Layer 12 of a small transformer language model trained on English Wikipedia (15 layers, counted from 0, width 96). Numbers have three digits each and are written without spaces.
Take only the direct path to the model's output, skipping the later layers: a vector added to the residual stream pushes a token's score in proportion to its dot product with that token's output vector.

Output vectors of the tokens that the questions are about. A number n stands for (n - 500) times 0.0031.
"bum": 660388700441369664389806679537802330030579438349729399495504385379505176523353203408313344395371459478424534438505526272536249285863500486647500539450452337730932494485740773465413331445401522500778500784238685457642378302812407841476476477412566294417537255773688434577657868312693461242
"ler": 581745603551197573192704305422467445370552457344647543493506549455603429445656291447385610484289624512489413618484571357541456840507372525435478550409444688624428521511534700492522580459609603700183473543385524492546172203646138446461562503340527576372540483511564504242455274392572656836
"<": 533490759702500655492709375410549417431770397528608420500507356465690436507426576390485494621388457479439683357300641528338503367539549605503402447380581663439596475752562562417500666694574448571770470577561630381542481367466602543360390459465319528650483288648580677564621519492512494513
"overnment": 549551668359341379351657460355547397504550440297665400517506381490624500505341658397520289409302366279405481484550628393297759468614505571742531616160716732647604559714460469305560254820625240346375486659410584224320374491647282729334546319519421322669288409810318455464280297462288341322
"erman": 646590646377093471500789551450531396595517374443504450773509430287813473347417505345693422542271648296508486618396580210413516642626491558427486380332390621691428596423512452356560577606731552544437591588648419377694345474644201711603330478321617401243428551633178350372289356378584619545
" election": 723556601460400623456349230635792327460423466514650415492505544363457310218485270544492421598353425397335552281407738227447615426408571438688624729344466824572500477826644339399364356629435593446539521644245672363631582664618355562407500343708402314488195617793367424409526456454357519388
"iv": 600656520404622535530584258344551628489530369409417565588497531663560381388296484442556638515650306331459470608619466513414423404574035661403458362343617455613286589651457427493645298269553403630509371310420500383482652527548387374660273239578425429514651475661197543567366513605394510493
"ual": 755486539465419484344470495433570668659738441349342504386503421289906277797490326330341450218535412316391620593407402584351454406608194541405570618448649480801611418552687670692634295420726402358403425522292295500543438532525220586236596465584194496292382549655350452535266633515672516745
"gan": 595450709514283623681781531622543438396607293359587522357506423637657584338376256239333568545272356405396477493634570256397534614503652718674348405328583355710617367563524571328785361453342415656533431349511734314354560230477492444541735309432520440686517337547447493472475214592594361720
"por": 453621510246400873515611447768587581496593458284750367533511657551611257249433261473696496628559366467488514480250646541384381665680331735372500187319736568525647553262504383285402229379354215514535509372473481469449227666263323597592595355459232391344460383517548358435427419548633516530
"ative": 539460375561639582742722709250762519500567400236656206550509288571821302580181433396563574703244452360396496404675482422485665335775252536513302444477527734554483577644573296521500330565451381294495566377170690576343414424406427855456664527431598653545424510542376701405473586540351447630
"ived": 827858532357467517397494607315505668165515396681796219712508388500786250610124378495435527485418610293456401438461373374315272261618319670311451433459599657426486765707491630383403060341802287562539394500475629490311550356753428607638643470551396339386257310547500653368309663268540491577
">": 536544762701474701543703405473646428378708402587567567459501284438655419625477543479399519630385507366446756349264564512515425395508661656432417468433648711402487522638555627411478518700691507486665401470555547315513556381404585549378466477483407485615480363522608664530579293428601583431
"--": 546637576553475623342606287456542429469456393435482687538507393412563392437398318681374632460476342419387676361271588530642329278509635534479636446273504540646535698482628749389439453630814397531580486646252606518627625515399589443334451494481373337612593277426540690426444387530671513729
"iam": 542435680460466471460590327584398610480487207307496512484501469324539554240386468574492626645495496200500403438399394366544761253620324391520438293357706575544460399459545353439068488406378650531388353564383597226598304491732251407330313540482582616386358317467197344620644714292391305321
"ivision": 658487716620452456401444254504597582548534379233692330548506310339620489346510275470339241309302417388339631500622487386534686263465353640373700540139573748673617679537656456561256286464575359581641446530493452368569379565688454423365328412659439164472504453711326447529235582454535469670
"^{": 695367558500553662540545438683367557295415436503484543677504572565362528647318541555447653528451396444565495378463622588479381485407682489434644447434576455601396649470606651325507506493600448586539509553476500302683552367460692449293384427669488662517560334605392631401654679536574477549
"istrict": 451523470461372416505596335586723578414340326235845164629508405395670675290410465355427340495338496558409611376600614500396708415398357517342587375150495979733452515535664490565233166524696505331573532677602628284671500449601380666359444370581434384500255631693214541716397510394454412678
" Democrat": 554724515453397531555487261726627474490377473526596327426500624324555530398409423500644450425489507256439492291429673337484551492494630475808565446400558722603539423614546613387417400407425609363648396527447608531572340410528354519451489383263670367456325590699217527550619488494525481374
"icip": 592505663580511684227500392607281510566542376200377189597508490532458458214298470264571331434610349460322367542444617379312779500617626685378468525495722707602585708752518500558251487647418427396403255668432739472617154628491482504389495290373180351222448148792535634669409334500513440697
"=": 541551701788374487446714724706420550518566511497558514656503348372419318756482596591514397658714357500500581469378754657482543504637513613441405598282465611536511363393511624379640475609716400528672572757649615395589550461536372549227790477560270402568414249489392648353366632353486528248
"^": 560399581659532525326702379567544496373553383509722526493503548504457391755521658540286391546441479313574624259437695442679454558571675523411596406239668590581337392507686582442547484571606452489805535376476509285531572377625493438287440577574401545602669351718462690548369667409610552521
"own": 876656663447510358638610481618656576389469532548598316467499124485522607486352257419395630434368427495440529580574280371480754321493155774419495481518864680663391524606513733462043593477785569463596617891523388380542557496325380661488416371262568428471344515677652421545351490529488319418
"ael": 716833715782262438160660416299294476466599246561418553415505416484636724466578495311333329473425456547423500598482612453299479390541535661739364376457659599509363354595578847256734554547485453386567264563519512341604429422779280701140667484411474602462409376634447484145348402328656467632
"ican": 417668660427475454422748696203389620420733471417554354487509388397680677467241268500579426594450408288435616472496522218561309245563690504668209387556657722606568297650336680504327439360569393424679306500473598563603154414529056748516565304579491191446518386688331512344683643507467263539
"ous": 528427708668531431648595609212541440507428500647604304466506708679616261594245466353422352771535520513442464518429452263555511430540451478423259635638572333402496146431689569481333383437583401285463488230278451363446860504621403671395496500401680424633387372611547553370749582520569303547
"omin": 753600442578466526227550305421496683528390400296573359382498326365717456200284393317527437473559437560596611462462549478301581337667343618566542284365588504593518541522577500529220472452692512592418635462331660615580249492650352583431581409453719469384362266460537459739543448557403684359
"ible": 477828742657466445439736529474441209529710446588632492582499473465685254729043434451554512443383192169370660338513465367235703449587246432668216223624372659533596642370576374591413228596361650306360543369541450368361484380528496564377244383532328440492394230563580430416267475464675488419
"ble": 668400537530355470270778670590455154387668509410491496330505469391747275721615388562523448582323593400383427570385405204539380530543664516521389227405621528484758291496862807619495366459453353314411521363463492539562349430504424500398713367674302355660452039455737607423279220297449551609
" \"": 514563436567475558152364346447578390351509537508456619418501627346296516573475567484492538463594692612517422294367435416561593475464500537704531447726550521535637534476639565503503557503366555665514540708460558425305583402307746463452640556468428650546424586389651511683468553412466546384

Output weights of attention head 0. The head adds the sum of these rows, row i times number i of z. A number n stands for (n - 500) times 0.0018.
o0: 462586560551524492494593583473431481412426503668438501685511280494475459553540451651684380527500400468407646485483428427394517400550371479585459464304447656447449451481517516400499474609448469615705564476517558571471460414452541374450342313697342374451566474274568616341495463690639564538
o1: 315581691411478458524622520381503476435543668450708460390479394470706640505490384480585439630473494435490536438397769533453593576555468502620503503501608603204429556483374529578640525464614453399570681375494321675581538565460473612497408473273378444600485437650440484608420501571590459520
o2: 564563428464466515400407470651585458422494497529470611372288535475497646395430542528441572684424574468553625480437641413413518401612571354597524372679603503541509439465469514438668513471514561479367444462492613462607463483461485509518412618317592463557551408403445541343601390517561651439
o3: 459568386436593422419551538555657502474570385461362506482731630550510384541523572403529558482765506665538437448575538471493516452507454519586527586588340321563551485464720604609560417533368533274502585347345434462233460466497367479723556357466438504375447593467416655525434466571537688486
o4: 335580524365544340507462551397614388510497614339507622569269491662386547505516441497500552682646563555426448507470350536547615694305560567500483634643479668505633507454445530535398516274394550394610502624512584478420597258534563585467427390435542518420374624455464496436664500593504435601
o5: 534568560444543466534635546544660547660668555629520522507547478447535441470329467431644367423548368414632476373575687411527401589373456455547535655422492631536337521545453581587482365390517470290607567540410469535447467432509721205530588557500482454659386559603409504318553511591517600461
o6: 493495503715406392561622547568522620488449418362494444402460484507382604449401601508480467174557528258582488434333712442632279336428600438465583509329546511361377376541563515432396394450405528606525580509469580381446410409419538533498529484652391457433528340554396447705513519680666533608
o7: 631585398543553308502441439670470459499576444459538497454497572620561623618490499362545580595657540577538544677539481384475536594262510377523432354371567502689434444758339450482555353370468708434698559590633624475702568493586407407547398487565546466593470726619476659527516643457625459344
o8: 421467571360736468522522499540608580572495407494618234532963498443594620349547502578400513509654675472510421574434589539590483481505437525480523422620643577545532424611427499552564504401490519569629585494474574558644713469723490555564488665626493409467512536484516392488304519413435522366
o9: 412483560683565522504507686349531600565611470521534459494413511452612366483535690613363539478513493710521763522400319584574411545461543517548601386587437507378495550399426628465554644454544353513532711514459500611472470524601329372441457562398559440493508441293536572408384599572622578361
o10: 740409584571569473522557455645498545668518385381592257396261485366285606545464457569504716564517479548474649623352544492506453460684577446581567533460684428496587473381579620759533500393560451429562458468509475724569491523624547623451527611611380403416465457630490606431459508606399453595
o11: 533464534586540543441577587588599494465525608469396607432593451518415403391584513428562322332571725591576640495486411630414513419512424413540652472664421420322513509603478643543425458570493446595574358668653698430440447389572566506524383501411563506369611566581530568606606580372455468455
o12: 416459506496434388659450738476529641395645502565591483401464497527517544541494398461556366509527596386513518562607484536467578471604451273509629458502740496426601480498587407493523538590635485524656418497464382378562551582454463581572625439490311356581468552556406394457319399471480635411
o13: 406465473675511565504578571602594606570610497684600530481571534377483581580472652518433423442452413536470482483581439429461590293667456487612343676487383536304562425493595555567371601489491516296372370477498688689597560485463419524370593452454487294538597470507477547429422478466515229510
o14: 668447387446574470365353585566550498392466456381513445557489826389365469662478501508711557386425434556507301472431574489459567387569554363543583632564413520529450500538517565512429572506473398645533390713589680582567463577351420701529522577430534587535403558507417506288642576388477616521
o15: 258465618652341585507489519571500545559320665341530404468481476525490398504573455385369521625433532639540379546510421491487480454423461444562481471547427595529495744551542535636402607618440473531526420559584390715429349499477498539585573664460607440590543590664634494562438550508496688597
o16: 490591321489352482471552364384388538550600559468511405507482609405598320620439535389390512630429452533595287582469358405541406635573547453577422612630495366549474576354497583614530540268543549528486549380409423342687508439477447447550485551397538512575632450594524436432500640457458399678
o17: 451501704517564548461575497441510453426479560344621451464673317562527573376532422629449650461573469733629525511465401436314516543552669331372426407499375503437590528532523434640343379342619463567458445419349664460469556454508283553473586491460454378382574444492722569521528540371437492461
o18: 552607460409406445650495566489533333484568501400498584648717395367635476599567642505584446215418413443519512369532512429373470508715570478472476385390532599460585437545328532484666546480537515433526434472740630436512568447649439562552475570432661563443407576600474415621476394642502506421
o19: 484480474585504413481492435490393507409708477388645441384882528537486671476494519428413597540482774474695211517284528432588611397463474458542513522566372412426358505613427420629703428486473755424380562546541799500580516572542635690522590373642501655617311457520553496650530501351482386381
o20: 571530448591649572479621529602456479466482571492474368552457692502677420496627432590355545668639440760444456376265418482664266430476639463511425528594597575358495517493370499467532599412448448296455449456503519604435384487428582403462567602671448558443623544366467493434281570471552486428
o21: 624521590446419557504492375484598515529580429444313494466606658488521306540380402418553531458417446559490518648511527709507507400536546522450559546516511416436518672495437487509490411514533595622526512437485342607432578473513516528445654389448534545509406554381449471481428686452537535552
o22: 548348422362573451625492591398514434677410371531609451530537574400461361531402479478532576573714532412556616500353435293417469529326500462432565404484519461573426375550336343450537455620426478465562764503526523489234443280437490551385375377615646528541414538455311621588380546564476589372
o23: 380397451495582559362639380349568464565381500543434517485554339477378543513402522625510434459627610775589410514751549613602587477407508450385514435484541396551653614431586561477430583554533382308435566738560318497600621558657551515530605564592525488548515386542588468677541579478424561612
o24: 579536408632453553461572514607445589400470387577480443523280463502576430446500457554585434658451408603591741549557365581538654579563531536480489297545516465391547383601455341641514532497480427626479489535490418498443555488533492437407521526466555564664450546483478611579407494666520566527
o25: 617727562526569416458516579471539670410556608497479626598612403498348509456601537415571601435537527556502571440633307572547534520477469483366590486487539459492553582519435651383524518609609507502520430625513460406369426327509508510611359618799505556298341476586640535424541362469477591574
o26: 518564494506515488628439515591625552500571525488495377579506486467515459451493483508434443442410515669497550572634492714494590351520363463601462513420638407542454598297531524390606602415553556480436468390485448543391504525596491482336348661365698384586486520550631486455468539362367419419
o27: 563476618491523383617449493581766607441479442310503422437356593441590501453584545572733527556637583513775516475601371533429399431625509562470588391611419556562507587599767580477529473486372573579497616647443529314374491267462493595417441497516556466573605520371445475573398544409484632343
o28: 539506472488494448389518449531572586475516364516421502434548393248572460431520550568516619442587515399553546399565456478568347705547354510343497375477457506548386473450620452450445540448282688530566481433418430683485348505446541468350363596584450448542691487518527373420505519372590552463
o29: 354520533467475398353516568569407355526388663533521546528434600296471523428456417622421410444491613330583449545508390386606370386611456560383624569367400398359483432508485659458381647508250359521473623508607423602699392523522473427442504482618529416497541458418457549504522532633556546451
o30: 358350488654325431520629636411551524370640542380532625459413521526491500498484376500454616620558552496538578422356683612547639662686528453673380507480499357477422493512537619562452662592676487511467489645498421482527646381495548559481437475489512664508596408416535552525371576320484577648
o31: 536387431402428534377477369554600437555523524528430531615556551450519444602482474559421580588512448663572490613410464584583505657468412542469513491648508620584586646365533414484498554504412443528548577536463497338445560398482462461480500380525538658485598466608558619478543359582341599386
o32: 404548461443392392353591608507471613499686498487564609340607452392551613389575401504427548433498520510421345657401503495618458756748318424365419549464482414353573565411533631649307467607487423535564472590447492585448640505477423515472406522397648428367634543357564503435457471456426499596
o33: 519454528493620531406573203585523595471493337638517420549390435573529367676492442666409453654331655524506589546506305579480452518348564808574481361422571518426444579471553549612428372415487677503553494514326476595368551442265485502627481641575653641433520628466625502426424454525597601405
o34: 400477555635463351366427581548435479500534433421388590461606568604492565616587579519505390693422560442595453507673596488639520549500526525428461545482483554408504554554507459569618599437537417316406456415422650541599491462618444501715408440392422514304517373514556440501382432513402464412
o35: 721451555422712529444532615366604682603445751622501468250527571537584452479658571413467543446463441512556486542484522545418461667411306537505369592505413523358614629517578554624594567576467518449499568501589526327376444473508392511516382482542514545437400225495672672624424471456509613307
o36: 523509567626595699321468490411594517346572354409369613447506520401526323550423443339544429478490528600422579432560519440616447494423565397610448395516601627566549311442487562481611491500432546591698626511359506361483402519563370337489547619426821660344484483571449497465359574440641658384
o37: 505376550597629548620461566590521482456515492624556373581445504423560578420420483617376496649493353630491641600340346609617301523419464591533613561437492571600398427477371529532539652401498539458504591565480587444654432474470523518421536555498514574512642476451576586288493499554447422541
o38: 418614437565600511541454611424350400607435393498346491358389519364541507422404539503447508389515467522434437564392518425521347442631439409401488440542577448532516537544570466558612549384370522373657548342522449521531498490469380488475436545444482507482476599425711198574554499362528396567
o39: 564549475506418341498475429487666508518690474490453612374526400501530493434396478408376493406369491514394308450496326444474660445452430585632524614524563419422374450423483403651504526382598563492401577464576588404515492512583729605490612444439440609584684362517486564481503411518564525385
o40: 553502561531475391567567500675507444569412519469592454407642605346404547411496572577392498596533560533485351536659545327557460513303391615429521397250507602291461570538471277435514629521564341426615580630491718331509410387524427521562464407456605391553378586628633402479590570571376378476
o41: 480549301446482513505488419472651532350436392682381407277353490382595469444471582423400459462535432532779431450540442418548509475477378524315571472296476409630491404536392631439543446493490441702355376486354458528502542678410330606498508486447466520507424407497645413460477466700438447495
o42: 617561569612583383659550344365530490565381587562324392441714421641556534377578459607281571563730543293439556436591615373602398350627378439615440597325394465505474477403540499520328622416394527527426378470483562621278457334346505605477625516583487503653527626365602549432480490533517634412
o43: 607513598512634564685401392462559449603597228529437606381471420405417493446435484464656560387442622524533407466533487492454412435372458584636441284473661662359659538444592435537491476467637549412464527466582576291572415607436491540617682593446399425552616392505573668407548508534442425516
o44: 520391522515520433397618489454502378409505440554415406512386424610622428437517528443622771527466544401503486535359557445527386502591549487664569657566564591520473548512742544527497509592546551391417506452337726396499450413509507496577508577769382467403383393593528704529600715408519524335
o45: 519443610537499425528304353360433621497417293562524339373733465610572393505574515624704383515508241556403414526621566553477479455510379532527654561425417574577437755481647619382549446469499638417513366367511566569579370582477404608521292439647325488495669421644431604550474556638548344606
o46: 552404470402442431430434520502322490496619546445610461455387502601513492506339520453507534713445424505426387418536456535453449564496379538334471515314425577454434457335576320584421425306544371594442471725597496435408490732468717508441382496590436680418474403535481315467400598439522480434
o47: 458415350531437544645449354462368547570465559360523519429255519463459586476709318576450642375300372468591503477612670494622529527412523539540424631676515352608579641583405540555468660546527478467575426477396397534530480400642588464633641380657421394613597520476425532539390531434468474582
o48: 432445466468527431564431511463463442464458578338515503774666632596505537560479483435412543569453576419520436622556458630600446598505709444542428363511467525446409485421413462427587603428464497476552662602549483463506459546484351479719431523594372555413414526607482630494543656567571472624
o49: 633436347304439597613448620580668585563331418662493481550905447578420545626454474356448558573299607706439610621466573412570255433365528506530375483631476532618443553405596433432512539532519574477408538681350666392567478396396494571762587620546602419402424520490429385570382491512459706471
o50: 458393578456456562404412496540538459434680337630544651529324400361478540533521511455587530467445491377473398596309388532226601504529445656590510315394552297392444700457709435627460496499678517569378581486352585425565453402408335680408561336593560557588536584428423429681680441558613589473
o51: 508531632522597493434497329330519391482471481558494446355477646504455257571443434564442606443305564745395430421611532391439465343501578510458505433510525563400661339487524622449514710475480539426547375413313527523371536548533499518569453583468390637535629569454357493381466504547448475485
o52: 433492413376544587394377557605492506536556674461506278396392546476495522481528429402431544385465607569473516510511363414639460439707398499739533719404281387481449533536681549414475408639441445395541445646554404535651488503555512386485525449563708535599443555441575530515472505518319746404
o53: 428582470422397639610515425360617570647418696430459355597395577557458317552588608423526488527575440512663521798545529372509553462517656524585468511428550528343531482486521444651573586468547405650410515498454585647484553424433471497637572442488676517582347381434530511675627471501401626481
o54: 520380502454517540336645431458611612429445440463585566512437458493447495578355444541370566266535480377499727479498519571492473555551436514337451529581484353319583704477525462401618662481492518611573495528500390484664507413456626495641558454472593474526743491575607401479522478586419511524
o55: 508533545530463414501445364479406492382580438659453437387351465474656598299400400460579467408588517533513594554377451535598458509575481416607620567614667438629492489476475521587356454567523542555615606607502391570493423534412477630378660484486487468374518601690468548498373380464397430390
o56: 460444402559440365615613712539452526477581479621581450715501343589479627511536314555445439510507558514516527546477613459536443350509557422344501636428537456633622582422619587498515580472429516640634426557562598612561428656631521410453501442616545630445602463496564570525257494743592655685
o57: 511624435658515590615472501441548510649483596450516507515405657504724480575526554561508500520385513530558784436630489311544581476489631422381560561365499630282523408620413392536384248646522371546503695389448632467507564532513439582492512512437542427372476482570336366526563687464491455446
o58: 410669411540507662635612636542575505437499420589560486512344720779725416626396597525351450554595586441540445655555296573571447470556680386402601469415427554460836631539485543585498349400489464488352541433525550420536342510609447446460390469428468501463348462594458508382414612533448452582
o59: 518435602662607559483506426524458542536432398505409533398568500368312418716368430562502483496392391493631447443557511424491663402584501353402584587412558449597235503453565520481479517614458650467617445483547658371348597354315594410525622500567441533500455425482509639441548504415502569488
o60: 389451536432479536439377453435461422466546415310530469429464525453640514583473511499549418515562673590468533597425545443543498496470424445632435536307601428487610428363400452490383512370490496397517500403482530616213465506433566651443345689458583468541355477280284572476562506373397472448
o61: 720424400473489492538530385253511589414531338542584455392506429549514325465424408467447476477479551530681515307509561474387554547615640706469403489548502494539410568494550663446395359539379762467557469479525506417486645391553376374502678459628608521371359518467301393433482418504366340611
o62: 462517575393500446286471494526705431420345553566491467399453577363480537524571509435401501421491470570502488403490402513427486442429438608281380413468459339459546532387483386458637516485427381599696479572416359346585589563668450360674598512546468696418375612437535603441455357447558430476
o63: 526471464648609389601580461545619623461518449390524343527402436633513484639397549256409328401520592366422469388609571687224553391393502562692549511461361616492748442683615661380640509580494460579453521452461519394454541379410559611469451441549554654545584525438510353432631512654375544398

Each question shows a token from some text and the vector z that the head gathered there. A number n stands for (n - 500) times 0.0092.

"ity": 603583652463535630603622346455629421562531417526375466420424351487496398665442565646568405460467451499458456524453623508449581391618645584578464284415631507590392364573533591625512617612485448
Which of these tokens does it push up most? "ible"

" a": 589566554411456512573645351473526366597563508447594421518498341367462423536554419550577483593386634449389456546367533495511671444503644319603480550519682483409528419391524652572478546514637512
Which of these tokens does it push up most? "erman"

" ": 492498597432430533653670327550613432492502530463457467442478391512457412601501497595474483520500504432453429475508564480511587461567618546459642424412604479528509535536604617548515475571466439
Which of these tokens does it push down most? " \""

"ajor": 558530552378414549617565335394660508450694499400445527404469306456374470607495568602551466441429512422497408446480565455501590480595627661491548331390616499511501530554545607550573515637407455
Which of these tokens does it push up most? "ivision"

"en": 546552602451401557680527278420575433497519551441473377481445460471440397632438453622548488533478476422436426558423542445452651468560630550531624444339587554524509447494518610543538553580483503
Which of these tokens does it push up most? " Democrat"

"7": 538528569417426543633559286510598454474472462517434524358431429513406470616536508602521379614480511540454479554500554490437616471544712572579600396398649508584447523568572563609554479592448480
Which two tokens does it push up most, strongest first? "--", "ual"

"ble": 573529609398395311618496395526622546559483493499568420495437397489394592660522478561520597586475580407481452624268640439392640417584652459560503452292687607529550462396602651541531565464555553
Which of these tokens does it push up most? "ble"

"18": 470575564448456610620618256588461377460363532522511637394445475650358478605599458600466310731494638693462544539540460500550715476467743553623619429570814507428547546497583678606572388655477386
Which of these tokens does it push up most? "ler"

" are": 474565604474459492655547306470551478500597590455543433373414374493411452598421446625544459569547536420407403636434516451453639355568658521492576483414665515566520490560491584580480440593495476
Which of these tokens does it push down most? "own"

"%": 415592599530374874469579442530503165489455583411598434596507584604652316422471472486544301554590640497432728775580490613604487426547794380612681502783487521640343580701501645564463310660412433
Which of these tokens does it push down most? "icip"

"id": 448395509541512468572794403408647519387524461450573477401497305553475502484620457552550425392537551551494429603507589510535626417636585753498553423576664557612321533539445510510559515565503511
Which of these tokens does it push down most? "="

"2": 540558540402455540659602334529603380453472411453523503347475415483429520552534481590515463681501582528482457544564532547481575459540725556556582411374671476538412566588617548564596453589416462
Which two tokens does it push up most, strongest first? "--", "^"

",": 510332642496417465661554233480513692494425807434481461542558507637400461590601469746553426615545570473248443749397445494388599434541631256619535429396647566552433569572404566527606616471458529
Which of these tokens does it push up most? " \""

" and": 492308636480415458672540217466529727460486790434468477497557522629388484610606484749536421612527569502244408738393456516358587445548634260598552387422683586537442584567400547532617589491453524
Which of these tokens does it push up most? " \""

".": 481510681457512571612758376622570384498548443423578428339531515474416472551478495545412522654508585404544405550616576650577497541567649460528611470358520483523317532538648641633598407490468531
Which of these tokens does it push up most? "^"

"39": 470597587474505675642574231598420434412440567522504544350395500647350450637604428597471380734540661626472600517558434519586711473390722563572619385507698524435567571486578730636569333660503368
Which two tokens does it push up most, strongest first? "ler", "--"

"ative": 456449723492348582653663433350697495585558653488449505500534314517534247609383553632484350477490475506423492569561577494467626472591725559524500372728651498626482432539569563585578522643416550
Which of these tokens does it push down most? "ler"

"h": 408453506307406493668749529369446517516441420390579509516551201401322558496421549655645507458447631337488515623394601530392581304529432602723434475398507352383240328575556478509597595574447309
Which of these tokens does it push down most? "ative"

" |": 485487578414419479633667353460588415486519518447455522474503396465487415594506502590513425492446518450457346520463574471496621406573577547517598434429669467471470499543587600548518460596442442
Which of these tokens does it push down most? " \""

" pro": 597503535465446486555510336493499496549546505500453424471376412462471429617551413676618481482520519463441442570420574426470557431543602551493605422346611556515450545538479568521484421539484552
Which of these tokens does it push down most? "ous"

"3": 626670564383475591612534347655615443478230353566427593254338534580423591639620483677558346756494667664401502676609447550352633401438791609677590399401596522512351652735741492571535444558461484
Which of these tokens does it push down most? " Democrat"

" v": 335368362440539361585928538369683520383332453576581498368450265663515652344674449485500468322633613678411364649582543548674682251709507747581514436758812511722221619632458457441539473449597479
Which of these tokens does it push up most? "own"

" R": 566541565386369480683477342546602521542551472390382457371402387485446482602519581537442454530477426306437457459472513465527561450567624581550568429372514464484491580524576612551521482561461453
Which of these tokens does it push up most? "ivision"

" U": 532537533373410497709519315424616439606606544549496406395504450540499436649431554606479538611490481357378367438428500513448529521530615444587629441359641422594632512505642591680570525511310500
Which of these tokens does it push down most? " \""

"04": 450627615578492866529652489492554187498427589328584374544522519541672317377500409559581327492623616482474674744613499577601420422550809498536689541723446510598333623767520647575473310650377468
Which two tokens does it push up most, strongest first? " election", " Democrat"

"al": 514338600724537546536790342432668544335662452310653465478594281495458398507660422563593393379472541457592537597466669492443565588596625850402554424495513613556316490427374505560618572630441581
Which of these tokens does it push down most? "por"

" t": 468414560525480503595643260457606621528596578461393480480455439470543481601445426656477448484516444389398445565466529409414728332581690547541588406488597527575447488598573584561656499737491453
Which of these tokens does it push up most? " election"

"ion": 521505597414424499690556300454559476490566486457405439350433397481427444615489534636546475510498485458489412557470549457491664430540614570540575415400622523546476512540590584590511485609494489
Which of these tokens does it push up most? "ivision"

" T": 482484558611521414675555262365649624553570537440376447547570393433575346553482443635418471417526443449406473447454588416370685457406528596396619417408610482627554643604577451534671651720575578
Which of these tokens does it push down most? "ler"

" |\n": 495416615485481512679448323438449393408566523434479309363455400482346565580510522564442438539566511431541409575442435479501617450523513525550573452396552397544485497543579505683518413572380560
Which two tokens does it push up most, strongest first? "^{", "icip"

" has": 532519650476484514675476230502509507499528571467498410376456380443507348606497448628585523565482523500387472650392518502451641396512693370502502454351692495537551505500506595608525437593477462
Which of these tokens does it push down most? "own"

"est": 483482595454459502631554252483530532488599518411410439372390424486409430614492547631541429522483511429473408610448571432436636379554660534513592395391624525558482517553566595576484489611470464
Which of these tokens does it push up most? "ual"

"15": 488542492371409610844679307466569302378624407314620428324509368344437478405433347608634681587541618405527439426590559478545504448571713584567587499416702319563415599545581603466606347577290380
Which of these tokens does it push down most? " \""

" +": 491605538413389563760715278477539357443548463325609404445515351382444483406504386580582604593475597438511530494522623505520562440538691574611488524424672369587432608553557569486565348523382475
Which of these tokens does it push up most? "^"

"5": 606555558409414500632516278552560438515423473583417556342391488473347473662563462666582387624472578570413428594474516480349637463545715601624548412393704515575417565602637526578483464573443487
Which two tokens does it push up most, strongest first? "--", "ual"

"\n": 550560518342406493762530248377674405686628575617542349358576496609501450668411575600411610660467462338304304338423469514401441600509615364644676473366698337641712527499743585760601567464222470
Which of these tokens does it push up most? "="

"1": 522524554437387598612637375452612313515464527334499450466501425519585298495504446598542412457526438463445525643549535541523551402663776618517621448559650578588465505602547663535513390669359430
Which of these tokens does it push up most? " election"

" \"": 698535498349478533664627280569548468541332618324431454347284435423406352521469488700711649343449642345308495491617592393467749392599525614782454519343514355519355540641515575388541665354522335
Which of these tokens does it push up most? "por"

"out": 523483602429431508702613280448560508482605469473389436323428406487385460624508503651553480504508487528504433560482536442484664420508605567535574432406620526555427527552602577574537459640556507
Which of these tokens does it push up most? "ivision"

"a": 512506593441422491682511289452558488467566484459426411339465409446429433622466524602539438520475469434487436548422560467474631404562657601521585401392635531541531483517564550595478469598419464
Which of these tokens does it push up most? "icip"